Layer 9 of a small transformer language model trained on English Wikipedia (13 layers, counted from 0, width 128).
Take only the direct path to the model's output, skipping the later layers: a vector added to the residual stream pushes a token's score in proportion to its dot product with that token's output vector.

Output vectors of the tokens that the questions are about. A number n stands for n times 0.024.
"ensive": 2 11 7 12 6 0 9 9 -5 -5 5 6 -18 13 -12 -1 3 -5 16 -9 -4 -13 0 -8 -1 -7 -4 -2 18 11 -9 -24 1 -1 -3 5 -4 3 14 12 -26 12 11 13 8 -5 -6 2 0 4 -1 -4 24 -11 18 15 -4 11 10 20 -2 3 -24 8 17 18 -9 13 -8 -6 6 1 -6 15 1 3 -13 -13 2 12 2 -19 4 2 -25 14 17 29 -17 -7 16 14 -3 25 -33 -12 -15 -18 -17 -1 -7 -5 -3 1 -28 9 -8 7 24 5 -5 7 24 -2 -5 5 0 -17 9 -16 0 14 16 17 -25 -14 -18 0
"ail": -16 3 -7 -2 11 2 7 -10 -10 -12 9 9 -10 29 10 -15 -13 -35 10 6 -12 4 6 18 -11 -22 0 -5 -2 20 21 10 21 8 12 -7 11 -1 3 11 -16 1 0 3 20 -1 -10 8 -3 -4 30 17 -4 14 22 2 5 -7 8 -3 14 13 -10 8 25 4 -6 -11 -16 -8 -5 -5 -7 8 -2 20 -7 23 4 20 15 0 -11 -10 8 14 -7 -9 -7 0 14 -6 -6 20 -3 -8 -1 6 -4 -13 -15 -6 6 -5 -26 -9 -13 -17 -4 11 8 -6 12 -11 2 -1 3 -21 0 -12 -13 15 4 0 6 -19 12 -1
"et,": -27 -5 -13 -8 -12 13 6 -15 -13 -25 16 6 -7 13 -5 7 -9 5 10 11 -10 9 21 25 -3 -28 -22 -6 1 1 2 -8 26 6 26 7 2 9 6 10 -4 -2 13 -10 3 -16 -7 -16 -17 16 1 5 -13 -4 -5 25 24 0 4 -14 -21 21 10 20 -5 -5 0 0 27 -2 -1 -10 1 -39 -2 23 -11 6 4 0 15 1 21 -6 -21 1 4 3 -4 -2 15 -6 13 14 -24 -2 9 -4 8 -7 -1 -6 26 -3 -28 25 17 -26 17 7 4 -9 35 -1 27 4 -26 -6 0 -9 4 17 -11 -2 -6 -16 -10 -18
"chan": -27 -2 0 7 -29 29 3 15 6 4 -3 -13 17 8 -8 11 -13 0 13 2 16 -1 -12 1 -1 4 -10 -6 9 -27 -12 7 17 8 0 10 -7 -7 3 16 -10 -6 5 -8 -1 -1 9 -4 -10 7 24 -23 -3 3 11 23 -5 17 10 10 15 0 12 15 -2 7 -24 6 21 17 0 10 -16 -14 4 -1 -22 10 15 1 2 17 6 17 -19 -11 -5 18 2 -7 1 -10 28 19 1 3 3 -6 15 -9 9 3 17 -17 -14 19 -1 -4 -15 -1 -25 -5 27 15 16 23 4 -3 -5 -20 -18 23 -6 -3 0 -26 -6 -19
"ker": -8 2 -4 1 -10 -3 4 27 -1 8 24 -4 16 5 -14 14 -7 9 21 -1 -1 -4 -14 8 17 2 10 -11 13 11 10 -3 21 -9 8 13 -17 5 3 21 -17 11 3 -25 4 16 10 5 -16 1 13 -6 12 -20 -3 24 -4 11 0 12 7 5 -9 10 6 -8 -31 6 0 -2 -3 -6 -19 -6 1 17 -13 -11 9 -9 -1 -8 -9 1 0 -17 -1 12 -11 -11 1 17 17 15 3 7 -3 3 1 -8 0 -1 25 -14 12 7 -9 -13 9 6 21 -5 11 -3 19 12 2 -7 -7 -24 4 11 16 4 -8 -22 -23 -14
"olitan": -33 13 -5 -18 -30 25 7 19 -23 -13 26 0 -25 -14 -12 -27 -14 14 28 -18 12 0 -37 29 -17 -1 -12 -17 16 -35 -21 -28 8 20 -6 -9 -4 -6 19 42 -17 -18 8 4 -1 13 -32 16 -24 12 19 4 -20 -36 1 17 -18 18 27 -2 -7 -15 -19 16 -4 19 15 27 8 7 4 -6 -13 -16 3 16 6 35 24 -9 25 16 24 11 -26 -8 8 21 24 -22 23 -3 3 2 -16 4 18 -5 24 -25 11 -11 -6 -10 -11 16 -1 -25 40 -22 12 8 17 22 12 23 -7 -20 22 -16 -17 20 20 1 1 -21 9 -24
"itude": -7 8 1 -2 4 24 9 -5 -5 -24 10 -7 -8 22 3 -3 -18 -3 23 -45 16 -2 4 11 -8 3 -10 11 -41 6 1 -12 20 19 0 30 2 -17 -4 -15 2 -35 18 10 -21 10 -7 4 2 17 11 -13 7 17 -2 26 18 -1 3 -2 -25 3 -2 -6 10 29 -4 25 -19 -12 4 -8 -5 12 -32 -1 -17 -9 8 -17 27 7 -2 4 1 3 18 1 -2 -19 28 -5 18 16 -35 -5 20 -6 -14 5 -10 -17 -9 -24 -11 9 4 -9 9 11 28 -6 10 -12 10 -5 1 -8 20 -19 -16 14 -4 10 -8 -2 -40 -3
"dom": -23 6 -7 4 -16 -4 5 15 10 6 12 2 22 -12 -26 -34 3 3 -16 10 1 6 -10 -9 -6 14 -18 -9 -1 15 -14 -11 0 5 -7 28 21 -14 10 30 -1 5 31 4 5 15 -4 -11 6 -14 3 16 36 -12 -17 31 -11 -14 -1 -15 -9 5 -6 -21 8 19 -12 14 5 0 -2 -19 -9 -17 3 -4 7 -5 7 28 9 -14 -11 -4 -5 3 4 4 -8 -32 21 -4 26 7 2 -25 29 -28 -22 -27 18 -12 -3 -13 16 14 -2 -6 26 0 -1 1 20 6 -2 28 -20 -13 9 -8 -11 15 -1 22 0 -17 -24 1
"adel": -8 -12 9 -1 -12 -7 7 24 -20 -13 36 -23 -40 0 -4 7 -2 -11 -18 -13 24 14 -2 27 -9 -5 -6 -5 3 -2 -4 2 -23 20 9 -7 -10 19 8 9 -11 -22 6 13 6 22 -4 19 -6 -9 13 7 5 -13 0 6 -8 7 17 13 -9 7 -7 16 8 15 1 3 14 0 1 -8 -16 6 18 18 -4 -12 18 7 13 2 16 5 -2 -18 -2 12 -4 2 24 -2 6 25 -9 -2 25 8 -13 -9 -11 -7 22 8 -15 -5 2 -13 10 0 3 6 15 11 3 -7 -3 -6 -2 -19 -22 17 18 16 -26 -4 6 -21
"|---": -68 39 -42 -39 -58 61 31 42 -34 -17 37 -20 8 35 -49 -20 -29 -42 52 -45 33 -25 -68 55 -35 11 -38 -28 -36 -38 4 -42 11 45 31 40 -22 0 27 33 -42 -18 30 0 -15 71 -40 21 -49 24 27 33 44 -22 18 57 -20 32 34 12 -6 21 -45 24 17 25 -28 22 31 -26 37 -25 -46 -18 6 51 -24 21 46 30 48 4 18 32 -49 -52 23 42 3 -49 45 -54 6 29 -47 -3 31 -64 -12 -95 -39 -17 49 -27 -34 36 -22 -19 31 -17 29 13 47 26 6 9 -30 -33 20 -60 -16 58 35 31 -49 -50 -30 -53
"eign": -14 16 -16 -29 -19 28 5 33 -11 -18 17 7 -4 33 -17 -31 8 9 24 -8 20 -32 -3 18 -12 4 -18 -4 -11 -15 -12 -26 0 -5 0 -25 12 -5 15 -5 -4 -37 11 -8 -12 23 -25 19 -27 13 13 14 23 7 -4 23 -34 -8 5 31 -13 26 -23 27 6 -20 -21 0 -9 -5 6 8 -10 -37 -5 47 -47 2 40 20 20 -11 23 -1 -43 7 -17 -2 26 -8 24 -36 -12 11 -10 -35 -5 -36 7 -35 8 0 14 13 -3 2 15 -19 32 7 34 -6 5 15 27 17 -19 -15 15 -20 -11 28 11 -5 -26 -30 -5 6
"ol": -15 -8 2 -3 17 -12 1 8 4 -3 -1 11 -1 -11 -1 -10 -2 -3 4 10 -14 18 1 10 6 9 -13 -9 28 -23 13 9 -3 -16 -1 -11 -2 3 -6 20 -4 -12 17 -7 25 -3 -26 -8 7 -17 22 -3 -11 -6 9 -2 -1 7 16 9 1 5 2 7 -8 -12 0 19 2 1 -3 -6 -9 17 17 2 5 -6 -5 -12 -14 -6 4 -2 -3 -4 -2 1 -13 -7 15 10 4 4 15 -21 -8 1 -16 11 -1 -14 4 7 12 -5 8 -13 -19 14 20 -10 10 -19 -10 1 5 3 -7 -11 -7 -2 -1 -3 9 -5 16 3
" United": 0 20 2 4 -17 -15 -1 -2 8 9 12 4 10 4 -3 -1 -2 7 2 -25 4 -1 1 11 3 11 7 -2 14 11 13 -7 1 2 -3 3 4 -2 19 -17 -13 -17 5 2 4 -1 -16 2 3 2 -7 6 -5 -12 -2 -4 5 -5 8 9 -5 9 -17 -1 6 13 6 7 7 4 5 8 -4 1 16 7 3 5 6 3 5 -7 5 22 -7 -8 8 8 8 -27 -9 -14 19 13 -6 13 -3 6 14 -1 -3 -10 -5 13 15 12 -6 4 3 -36 -3 -8 12 9 -15 -10 -7 12 8 -3 4 -7 21 16 5 6 -9 18
"win": -5 -10 -12 5 -11 17 3 12 -28 -1 -3 -17 8 23 -3 -29 0 -31 14 -10 22 9 -15 24 -11 9 19 -6 -20 8 17 -9 10 22 -7 16 2 10 18 3 18 -12 12 5 -13 16 -21 -19 2 1 -10 4 -6 -6 12 30 -21 6 16 32 0 13 4 20 11 10 1 4 6 -9 -3 5 -13 -11 -2 23 -22 9 5 -1 6 14 4 5 -16 0 -3 -7 -18 13 0 -1 -7 13 -5 -4 18 -7 -18 -5 -3 -20 -1 0 14 -2 3 8 12 -7 7 -6 15 -8 2 24 -8 2 15 -16 -1 17 -10 17 10 -5 -23 -2
"illy": -23 0 -11 -25 -5 6 8 1 -3 8 11 28 -12 12 -19 -2 5 -20 -9 7 -3 0 -8 -1 -10 -5 10 -9 -4 0 -3 -20 -2 7 6 -2 18 13 22 23 -2 -8 13 1 -17 8 3 3 -6 -4 26 -11 16 -17 -15 15 -3 5 15 15 -1 1 -2 4 2 -4 -3 21 -3 6 -3 -8 -17 -6 14 19 -17 23 4 3 14 -7 9 9 -20 -10 3 -11 0 11 18 -2 24 17 -13 -2 -18 2 3 7 -25 -14 0 11 -11 10 8 -7 -9 -12 10 -3 -2 14 0 14 6 -5 24 -15 -7 16 6 7 -30 -3 17 -10
"oming": -12 13 -11 -19 -38 36 11 -3 -15 4 20 11 -10 -11 -41 13 -7 -1 15 -7 -8 -7 -19 3 -4 9 -4 1 5 -24 2 3 0 6 20 10 -10 -1 -20 11 4 -35 2 -3 6 23 -8 8 -12 2 19 -7 0 -11 -8 -2 -16 18 12 20 -6 -2 2 -19 15 20 -4 36 1 -16 -2 6 -7 4 15 -12 4 5 2 2 -23 -27 19 -9 -11 -16 -5 12 14 5 -1 -7 -7 -9 -15 -18 17 -21 -20 10 4 -27 9 2 7 12 3 -26 13 -21 -8 -17 29 -3 3 -7 -9 -12 -13 -28 -7 11 2 11 -19 -13 -37 2
" State:": -15 -1 5 -10 -31 2 11 25 -11 -7 -2 -20 9 -28 -30 -5 -9 -2 24 -9 11 -6 7 32 -18 5 6 -3 -5 4 14 -4 3 -2 -3 11 13 -1 14 1 -19 -18 24 -5 1 5 -18 37 0 -3 -11 16 -18 6 5 19 -5 14 6 19 -32 12 -18 -2 -8 -16 -18 8 13 -7 16 0 -21 -29 2 14 -7 8 8 -11 -7 -5 12 18 -11 -14 9 7 -10 -25 -7 -11 11 -3 -16 -26 12 -5 -4 -13 9 -12 8 -14 -16 5 -18 -15 10 0 35 6 23 -4 -2 5 10 -15 20 -10 -15 9 19 2 -16 17 -37 -19
"ues": -4 2 -7 -12 -3 -9 7 24 -15 3 -13 24 -1 0 -11 4 -8 5 -8 -3 -5 0 2 12 -8 13 -14 -19 -4 9 5 -26 6 7 1 10 -12 9 16 -14 -9 15 14 -4 -14 10 -29 11 3 -4 3 -10 -5 -31 -7 2 -18 22 0 19 11 20 -19 -12 19 25 -29 -1 -13 -10 -2 3 -10 -5 -10 6 9 -19 2 -2 4 18 -5 0 9 10 -17 6 12 10 15 -26 7 15 5 -13 17 -3 10 4 -5 -27 28 4 -2 5 -9 -14 1 23 -10 -10 21 7 -22 12 -16 9 24 -11 2 16 2 15 -13 -17 -24 -2
"shire,": -27 8 2 -25 -4 8 12 13 8 4 10 8 13 24 -13 -4 -7 -4 18 -12 27 3 1 39 10 -12 3 -20 -23 16 7 -30 15 9 2 -4 -15 10 12 -1 -27 -37 6 -2 28 21 -19 0 -11 10 25 12 38 -17 -22 26 -4 7 6 -5 -14 6 -6 19 12 11 16 -1 40 8 5 1 2 -7 9 2 -26 -11 8 -11 4 5 -2 20 -22 -26 27 -1 -14 -32 3 -24 7 -5 -32 5 3 -20 -15 -30 6 -6 21 4 0 16 0 14 24 -21 16 7 37 -14 5 1 -6 -9 -2 -9 -11 31 13 17 -2 -10 -17 3
"while": -24 8 -25 20 -27 8 7 -5 -5 -26 28 1 1 -18 -21 -31 -9 -32 -7 -8 5 -16 -15 26 4 -10 -10 -14 4 -28 21 -29 -22 29 22 26 9 -7 -1 10 -26 -30 6 1 -11 14 -25 6 -2 -15 26 -5 17 -15 2 17 -19 13 -1 18 -16 -1 18 10 30 41 6 -24 2 -20 10 23 -3 -13 -6 6 16 -16 -6 34 13 -2 2 24 -25 -46 20 -3 -12 -1 21 -16 5 14 0 21 -24 -26 13 -30 -26 8 -12 -30 -17 1 -23 3 37 -22 15 1 17 22 9 -6 -5 -6 0 -22 -36 23 3 21 9 -22 10 -17
"ents": -1 -5 23 4 1 20 7 18 -27 -16 16 11 11 -3 -15 -5 -4 -9 18 -37 -14 4 3 -6 -16 19 -20 -16 -7 -1 5 -8 -7 18 -1 16 4 1 1 25 -31 14 9 6 -16 3 -10 -19 -14 -15 -6 -7 13 -6 21 17 10 0 -4 21 6 29 -5 -30 5 30 -17 21 29 -10 -2 6 -2 12 -33 14 -18 7 -6 18 15 -14 22 24 2 -3 10 0 -15 -10 9 -14 3 7 -10 -23 4 2 -26 -7 -7 -6 0 10 -14 9 -17 -36 8 0 13 5 11 13 -35 -13 -14 -25 2 -8 -13 16 -11 5 14 5 11 -12
"resent": -10 -7 -14 -9 -29 9 12 19 -10 -10 -13 -17 -13 5 -5 -13 1 1 -2 -6 -20 -10 -11 18 -22 -8 14 -7 -9 -14 6 -28 17 -3 -19 -5 5 4 -1 14 5 -36 11 -7 1 -6 -12 20 2 4 16 0 9 -15 -13 4 1 -1 12 12 -12 -9 -9 33 -8 18 -11 -6 32 14 8 8 2 -25 13 19 -19 -8 11 11 19 11 16 0 -2 12 27 -6 15 -27 16 -5 -4 5 -17 7 9 -15 -11 -11 4 8 12 0 -11 -3 -16 -12 -8 -4 25 -1 2 21 -1 0 -21 -23 9 -17 -17 8 15 1 -25 -7 7 3

Each question shows what one neuron of this layer's MLP adds at an activation of 1. A number n stands for n times 0.012.

n254: -1 4 17 16 -15 -34 7 0 -10 -9 -8 -13 1 1 -5 -16 12 4 16 -4 15 12 -31 -18 1 -2 13 -5 -3 -4 -4 -31 0 17 -9 -5 13 -4 -31 2 2 15 -2 -5 26 -23 -15 6 3 9 1 11 0 -4 20 -14 -20 -42 19 -2 4 -20 4 -10 11 16 8 3 -11 -5 11 -18 -46 -8 -13 -37 7 -3 15 -3 16 -4 -18 -1 -19 -6 20 22 0 4 26 -5 12 -4 27 3 2 -19 18 8 15 15 23 -1 -4 14 5 1 19 -11 -2 -3 -5 30 11 -8 17 -1 -12 1 -5 14 9 7 -1 6 5 16
Which of these tokens does it push down most? "et,"

n139: -13 25 6 -8 13 8 -47 18 6 -2 13 19 35 3 35 10 5 14 -8 -11 14 19 -23 -49 18 -3 -5 10 -25 7 2 -3 -14 24 21 3 -2 2 -11 -19 -24 -7 0 39 8 -12 -9 7 6 -5 5 -13 11 -12 0 37 -14 -6 19 13 -19 -8 -29 13 0 -20 1 -14 22 -22 -4 0 19 -7 23 -13 -30 20 16 -7 -4 -15 -3 -2 -21 9 4 -3 25 2 7 -26 -3 -10 0 -20 -23 2 -4 -7 -5 16 -15 -19 -2 3 -44 24 -9 22 16 -1 25 -9 41 21 -2 -9 7 -46 -8 -18 13 1 -4 -19 0 -19
Which three tokens does it push up most, strongest first? "|---", "eign", "shire,"

n195: 2 -8 14 8 -8 -8 -1 6 13 -9 -24 -26 -11 -3 31 9 8 -24 -14 -4 33 -1 -10 19 20 -3 8 -19 -12 -10 -16 -14 -22 -24 2 5 7 3 12 2 4 1 -4 -1 8 15 -10 -12 5 0 -24 3 18 -11 12 17 17 -14 -19 3 6 7 -10 0 29 12 3 -13 4 0 7 0 -9 -12 0 18 -2 0 -20 7 -4 3 -15 -9 4 2 6 1 9 -9 16 -1 -34 -18 5 -6 -20 2 -1 8 8 -20 6 -6 10 12 -9 -9 -10 -36 -21 -8 2 -9 -17 32 0 -10 14 -13 24 11 10 -1 -3 11 1 -13
Which three tokens does it push up most, strongest first? "win", "|---", "shire,"

n148: 9 -18 -18 7 13 0 -29 8 4 -10 -8 3 -16 -9 -33 6 10 4 -18 -1 1 -21 4 -12 -14 25 -15 -3 4 8 0 -21 6 13 -8 9 -5 -4 0 3 -4 -5 14 -10 5 -7 -6 -5 8 -37 -4 -11 9 -15 -21 -11 -3 -11 -4 13 -16 13 -8 -9 -4 17 -7 15 -11 13 27 11 11 -14 -5 -6 -14 0 11 18 4 15 7 4 14 23 -30 0 10 -13 -11 1 -18 6 -13 40 -24 -31 4 28 13 -10 -2 20 7 1 1 17 13 -14 11 0 3 10 11 9 -35 -3 -25 -4 -17 15 23 -19 6 22 18 -9
Which of these tokens does it push up most? "resent"

n132: 24 5 11 7 12 -13 -42 -21 29 -16 -26 -11 -14 -2 23 3 34 28 -5 6 14 -36 22 5 -3 -13 -6 9 -13 -21 -24 -27 -13 2 15 6 0 14 -6 12 -17 -5 3 11 -10 -2 2 12 33 19 4 -28 -10 -8 -4 6 -3 -3 -18 -13 4 2 -10 -1 1 23 11 3 10 -35 -2 -7 -29 -4 -17 -15 8 6 -18 11 3 14 -15 12 -4 3 -2 1 0 4 9 -3 -3 27 11 -12 1 -6 -29 -11 -1 -11 -15 11 -32 17 17 -11 9 -9 -35 -6 9 12 -20 12 2 -8 5 39 19 10 10 -8 -5 -11 20 -29
Which of these tokens does it push down most? "ker"

n188: -10 23 14 13 27 -4 38 -9 -13 0 0 -1 6 -18 7 -22 29 -16 19 -17 12 5 0 3 -8 1 -11 28 19 -4 7 33 19 9 14 5 25 -14 9 14 -18 0 8 9 -4 -30 -12 -18 6 -18 -5 14 -9 9 25 25 -3 18 -5 0 6 11 11 -25 16 12 -9 -2 8 -27 1 18 21 -2 -18 1 2 -27 -12 -15 25 -3 -16 31 -8 -6 -33 -18 1 -1 4 -14 3 -20 -20 3 -6 5 18 20 -9 -3 -6 -25 2 22 -8 12 -4 6 2 6 -24 -5 6 -23 -16 -21 -3 -28 -4 -9 24 -1 11 8 -3 23
Which of these tokens does it push up most? "ents"

n177: 10 8 -5 19 14 10 18 2 -18 2 15 7 -4 13 1 16 8 26 2 12 -11 20 18 -22 9 23 -4 -7 6 4 -1 -24 10 -5 8 -38 10 -25 -17 -13 13 -23 -17 -19 -11 41 -15 -2 -22 -1 -9 23 -2 23 -4 -26 12 11 -3 1 15 -14 -2 -2 18 2 0 6 6 -1 12 -17 22 5 8 -9 -13 -6 26 3 -16 8 6 14 0 -6 17 -7 -16 2 -5 -17 19 2 -2 38 -5 -23 -5 1 -2 -1 2 -4 12 -31 1 14 -2 3 -3 -10 -21 8 29 -6 3 -11 -12 -13 24 36 1 -11 -10 19 7 -6
Which three tokens does it push up most, strongest first? "eign", "shire,", "oming"

n294: -20 -9 -8 4 5 -30 -26 -13 3 -1 4 -21 8 -10 -22 -9 25 9 -14 -3 -22 -15 27 -12 12 -7 4 8 -29 8 -6 23 -2 -7 -19 10 19 -9 8 -10 -8 4 9 -4 10 5 -13 15 10 -14 -12 -10 -14 -2 13 -3 2 -1 1 -7 -34 -10 1 15 17 -13 18 39 -10 2 23 -13 24 12 5 13 2 3 -3 -18 0 -3 10 4 0 30 -17 32 -16 -3 6 -22 3 -28 -5 -6 1 -16 -15 9 -2 -6 -13 5 -9 -3 -2 14 28 -7 -4 -2 -16 -2 28 -15 30 -2 -26 -25 -22 24 -18 14 14 27 -11 -30
Which of these tokens does it push up most? " State:"

n80: 12 2 28 -6 -15 -1 22 -3 13 15 -15 16 14 -20 13 1 -16 -12 18 1 7 -3 7 -3 -7 -5 0 1 9 4 9 1 20 -4 12 -13 17 -24 22 -7 -12 -14 0 -19 -20 -29 4 5 8 13 -5 -5 -11 20 -6 -1 1 2 17 24 -5 -17 -6 -2 22 -7 -4 10 -25 -5 -5 16 -33 12 12 -6 2 -1 -16 -15 -7 8 11 -4 -28 -18 -45 -26 11 -21 17 4 16 10 -12 -7 14 12 2 -24 -10 22 12 -9 -37 11 11 14 -17 7 32 -29 19 -7 13 -2 -8 7 6 -16 -2 49 15 1 11 20 2 -12
Which two tokens does it push up most, strongest first? " State:", "|---"

n170: -25 -20 -12 -7 -15 -17 30 28 12 14 -10 -5 -11 20 7 12 -7 12 6 -6 19 -10 -33 -1 0 -18 5 -17 8 -5 -13 20 25 7 -7 7 -21 4 4 0 -6 0 -21 -33 14 -3 9 -23 0 -17 10 0 26 14 3 14 -6 20 1 9 -18 1 26 -26 -41 -22 0 0 -16 2 1 18 -26 8 -8 -4 -6 -2 1 -28 20 4 0 18 -29 3 6 -28 30 -10 17 -22 -6 -18 19 4 -7 25 9 23 18 6 3 -14 1 14 21 -9 3 20 -30 -7 -16 16 20 5 22 -4 -2 -2 -18 -22 -5 5 3 2 -20 6
Which of these tokens does it push up most? "chan"

n289: -35 -12 -27 -15 -7 -12 7 8 4 40 -14 -9 6 -7 -6 6 -9 -21 8 5 -46 -8 9 0 39 4 -2 -10 -13 15 -3 17 -2 4 18 11 -4 1 -8 -4 -10 10 -13 -20 -7 -22 -4 18 -3 3 7 2 -4 21 4 -3 31 21 -4 -2 -18 0 7 20 -9 -15 12 26 -15 -4 -7 16 -18 -4 7 -5 12 -17 31 -1 2 2 7 9 -10 4 2 -3 -4 -4 -9 -11 6 2 -4 6 19 3 16 -5 -20 11 6 23 -19 18 3 7 16 -10 -7 10 7 -4 14 -10 2 -8 7 6 -15 -20 -3 -8 1 -5 38 9
Which of these tokens does it push down most? "win"

n110: -14 -11 -15 -2 -7 -21 20 -2 30 -2 6 -13 -6 -13 5 -11 -9 3 12 25 4 -6 -20 4 0 0 -12 -20 9 -32 1 16 3 -13 7 -6 -4 -6 -7 22 -25 1 -23 5 20 14 -14 11 18 3 -18 -10 5 -2 1 -30 11 0 8 16 0 10 7 16 5 -3 14 -4 -3 -24 5 3 -5 -1 1 -24 -14 -4 12 -5 -6 -10 -3 10 -12 -2 7 -14 -8 14 19 -1 15 -8 13 -3 -5 18 -4 -4 -3 -1 -22 -1 9 -11 -9 15 -3 -5 10 -13 -16 -7 2 -2 -7 26 -15 18 2 -7 12 -5 -12 19 5 13
Which three tokens does it push up most, strongest first? "ol", "while", " United"

n255: -3 19 -26 -12 -7 11 -24 3 -15 4 2 5 -11 12 -40 -11 -26 -13 4 -6 -7 -6 -14 6 0 -1 30 -23 2 18 10 -2 -24 3 -16 10 11 3 9 6 -4 6 9 7 15 -6 -4 9 3 -5 -9 -20 12 4 -17 16 -24 2 -32 14 1 12 37 -13 -15 27 7 -28 -4 19 -8 4 -13 -9 -3 6 3 20 -10 27 2 5 4 2 -15 11 -1 -6 -13 4 14 7 15 15 7 22 -5 5 -22 -12 -27 5 26 10 -15 38 -15 8 -5 6 -14 -31 -10 -21 -16 8 -3 -23 -8 -10 -4 -14 6 -18 12 -11 -22 10
Which of these tokens does it push down most? "ol"

n118: -1 13 -9 4 4 12 -21 -6 -9 -13 -6 -18 -16 -10 -14 4 4 1 5 17 3 18 27 -3 39 0 -8 3 10 -8 -23 -14 19 -13 18 1 -12 10 14 11 -15 0 13 21 -7 27 -2 -12 -1 27 -2 11 -7 -7 8 15 -2 0 -9 -4 2 -10 -21 23 20 16 -24 5 14 -12 28 -31 -10 -35 7 6 -7 9 -7 19 -27 2 -29 3 13 28 17 -26 -8 -16 -20 -1 12 -9 -11 3 6 4 1 32 5 3 -11 16 12 -30 3 -10 15 -34 23 -34 -16 -4 -12 26 37 20 4 -26 -21 -4 -29 -1 -5 12 -15 -13
Which of these tokens does it push up most? " State:"

n155: 9 -10 -17 4 -17 20 -71 8 -13 22 8 -20 -4 5 1 -16 17 -15 4 6 0 34 22 -12 -13 3 0 -22 -19 -16 11 4 -4 23 -3 14 -6 8 8 -3 -4 7 25 17 -9 0 -1 10 4 5 14 23 -25 19 -5 1 -7 -13 15 -4 1 -25 -13 6 -19 -33 5 17 0 -6 -14 20 9 -5 -3 16 2 -4 -10 -9 2 -1 27 -10 10 -9 -3 0 -35 5 15 -13 -5 1 7 -2 14 2 -8 -20 -7 -2 -14 7 10 12 -6 -10 5 -2 9 -18 -17 21 -5 15 -3 -10 -31 1 -6 -26 -1 -5 -1 -4 -22 -11
Which two tokens does it push up most, strongest first? "win", "|---"

n85: -5 24 -7 -13 3 0 -3 -22 -23 -11 -7 -15 -5 26 -7 -14 -6 -11 8 35 6 2 -1 5 -17 -4 10 2 23 30 -10 2 24 -3 15 -35 6 4 -22 20 27 3 -1 -6 19 7 -2 21 5 -9 0 -2 16 17 28 -21 13 16 -6 -33 22 18 -2 6 31 11 -5 -5 -1 5 20 13 -2 1 32 -3 12 -10 5 -14 -9 24 -22 2 8 3 17 2 9 11 -16 -1 0 9 21 -6 5 0 6 7 5 -9 -24 -16 -10 8 4 -12 -10 -2 -14 11 0 -13 3 -2 6 -3 9 5 0 9 5 12 0 -4 5 -9
Which of these tokens does it push up most? "ail"

n232: -11 8 -6 9 3 -12 0 -8 3 -1 16 -23 -23 5 1 -2 -32 20 4 11 1 -6 -15 -6 -4 -12 7 23 15 -8 -5 10 -1 -3 -5 -5 13 -7 -31 -29 -17 -3 -10 9 0 -18 -1 -1 7 -11 9 19 10 -9 12 21 23 2 15 18 -4 -6 -19 15 -25 9 4 14 17 1 -21 -45 11 8 20 -13 12 6 10 7 6 0 6 -25 -13 16 1 -20 6 3 -16 11 5 3 -14 6 -21 6 6 -22 16 5 9 6 2 -30 24 -5 -13 0 -22 -15 -12 -5 -9 0 0 -39 -1 -16 11 25 -7 2 -3 -5 15 21
Which of these tokens does it push down most? "ues"

n160: -16 18 11 15 9 3 -8 -2 26 17 -3 -5 -18 -27 -8 24 -13 -2 13 -19 -1 19 15 -7 -2 -6 -10 19 7 1 8 -12 -11 10 -24 14 18 18 -12 3 13 0 -13 11 -2 7 15 -11 -8 -19 8 -9 1 -18 -21 24 25 -2 0 -6 -25 -5 6 -20 3 -1 5 -9 -9 -1 29 -19 -14 4 5 -8 8 -2 16 -10 8 -9 19 -18 -25 16 21 5 -29 -10 7 -9 11 -16 2 -4 15 9 -17 24 -12 9 0 -14 21 -26 18 -12 0 -13 -9 7 -12 3 -11 -12 0 6 23 7 17 23 -25 -15 13 -3 -1 12
Which two tokens does it push up most, strongest first? "itude", "dom"

n51: 4 -13 12 -17 -3 -13 -13 23 -19 -25 1 -1 1 13 23 -2 -4 -1 1 -1 25 -1 -7 -20 -3 -7 3 26 -11 -7 4 8 -20 -1 -23 3 9 0 -2 28 -2 29 35 3 -28 3 5 3 0 -8 0 -27 17 15 11 0 -46 20 -6 8 12 16 -15 -15 7 18 -19 -5 22 -2 1 -20 9 0 17 -8 14 -2 -14 -4 -10 0 -25 -5 16 7 16 -6 9 -11 -16 -26 -3 -6 -10 -11 -12 7 17 18 18 9 5 11 18 0 0 3 11 2 37 -23 -21 21 -14 5 -13 6 11 1 -8 8 -2 7 24 21 17 -39
Which of these tokens does it push down most? "et,"

n266: -28 -32 6 -1 2 -7 -14 -7 -16 6 -4 1 22 -9 0 -10 25 11 -13 -9 -13 27 5 -7 13 -11 -18 -9 5 35 -8 14 -3 31 16 33 4 -5 4 -9 -5 -4 25 9 -13 -18 4 11 6 -6 1 -15 21 -8 11 20 11 -2 9 8 -6 0 -10 1 -38 17 3 -9 14 0 28 27 -3 3 2 2 -9 8 -11 -19 -1 26 10 23 22 -12 12 20 21 13 -13 -17 -17 -16 -3 -4 -9 4 -8 14 0 -9 7 5 -1 4 6 -4 -4 27 -2 14 -14 -3 -9 7 10 -5 5 -6 15 -11 -10 -5 8 -7 1 -5
Which of these tokens does it push down most? "eign"

n217: 10 -46 -8 23 0 -11 40 17 -21 6 1 -16 -15 -10 -35 -3 42 1 5 -5 -3 25 14 30 21 -5 1 1 19 -28 -7 30 15 10 5 -16 4 -26 -1 14 12 11 13 -11 0 10 5 -37 8 -18 9 -1 10 -10 30 -14 7 11 -7 19 33 3 16 -18 -28 -14 3 24 -30 4 -3 -1 23 -8 14 -12 35 11 6 18 30 23 2 -2 1 46 -30 3 -12 -5 -5 8 -5 -3 -2 -11 -13 23 0 -14 6 3 3 -46 -4 -10 27 -26 -5 12 -9 1 -28 12 2 -13 19 21 10 38 16 -12 -29 31 -4 -8 -5 17
Which of these tokens does it push up most? "ol"

n89: -5 -13 -17 -10 4 -31 -14 9 5 10 -2 -24 8 27 16 -17 -6 7 -6 23 -18 -20 7 -11 5 18 6 11 2 -4 7 35 -7 -1 7 -2 21 2 21 14 -9 -7 -5 13 -7 7 -6 6 -5 -13 -10 8 0 25 -23 13 7 1 0 17 -8 -12 -19 -12 10 -15 8 -19 -8 16 28 14 -14 22 -29 -15 -10 -17 -10 -6 -5 6 5 25 16 -10 -12 -4 3 -24 3 20 18 -2 -3 10 -11 9 -1 -8 21 -9 9 16 -9 8 -23 14 -7 -2 37 -8 -8 5 12 -15 2 -13 -24 -3 -7 -24 12 -5 -28 8 -14 -13
Which two tokens does it push up most, strongest first? " State:", "ker"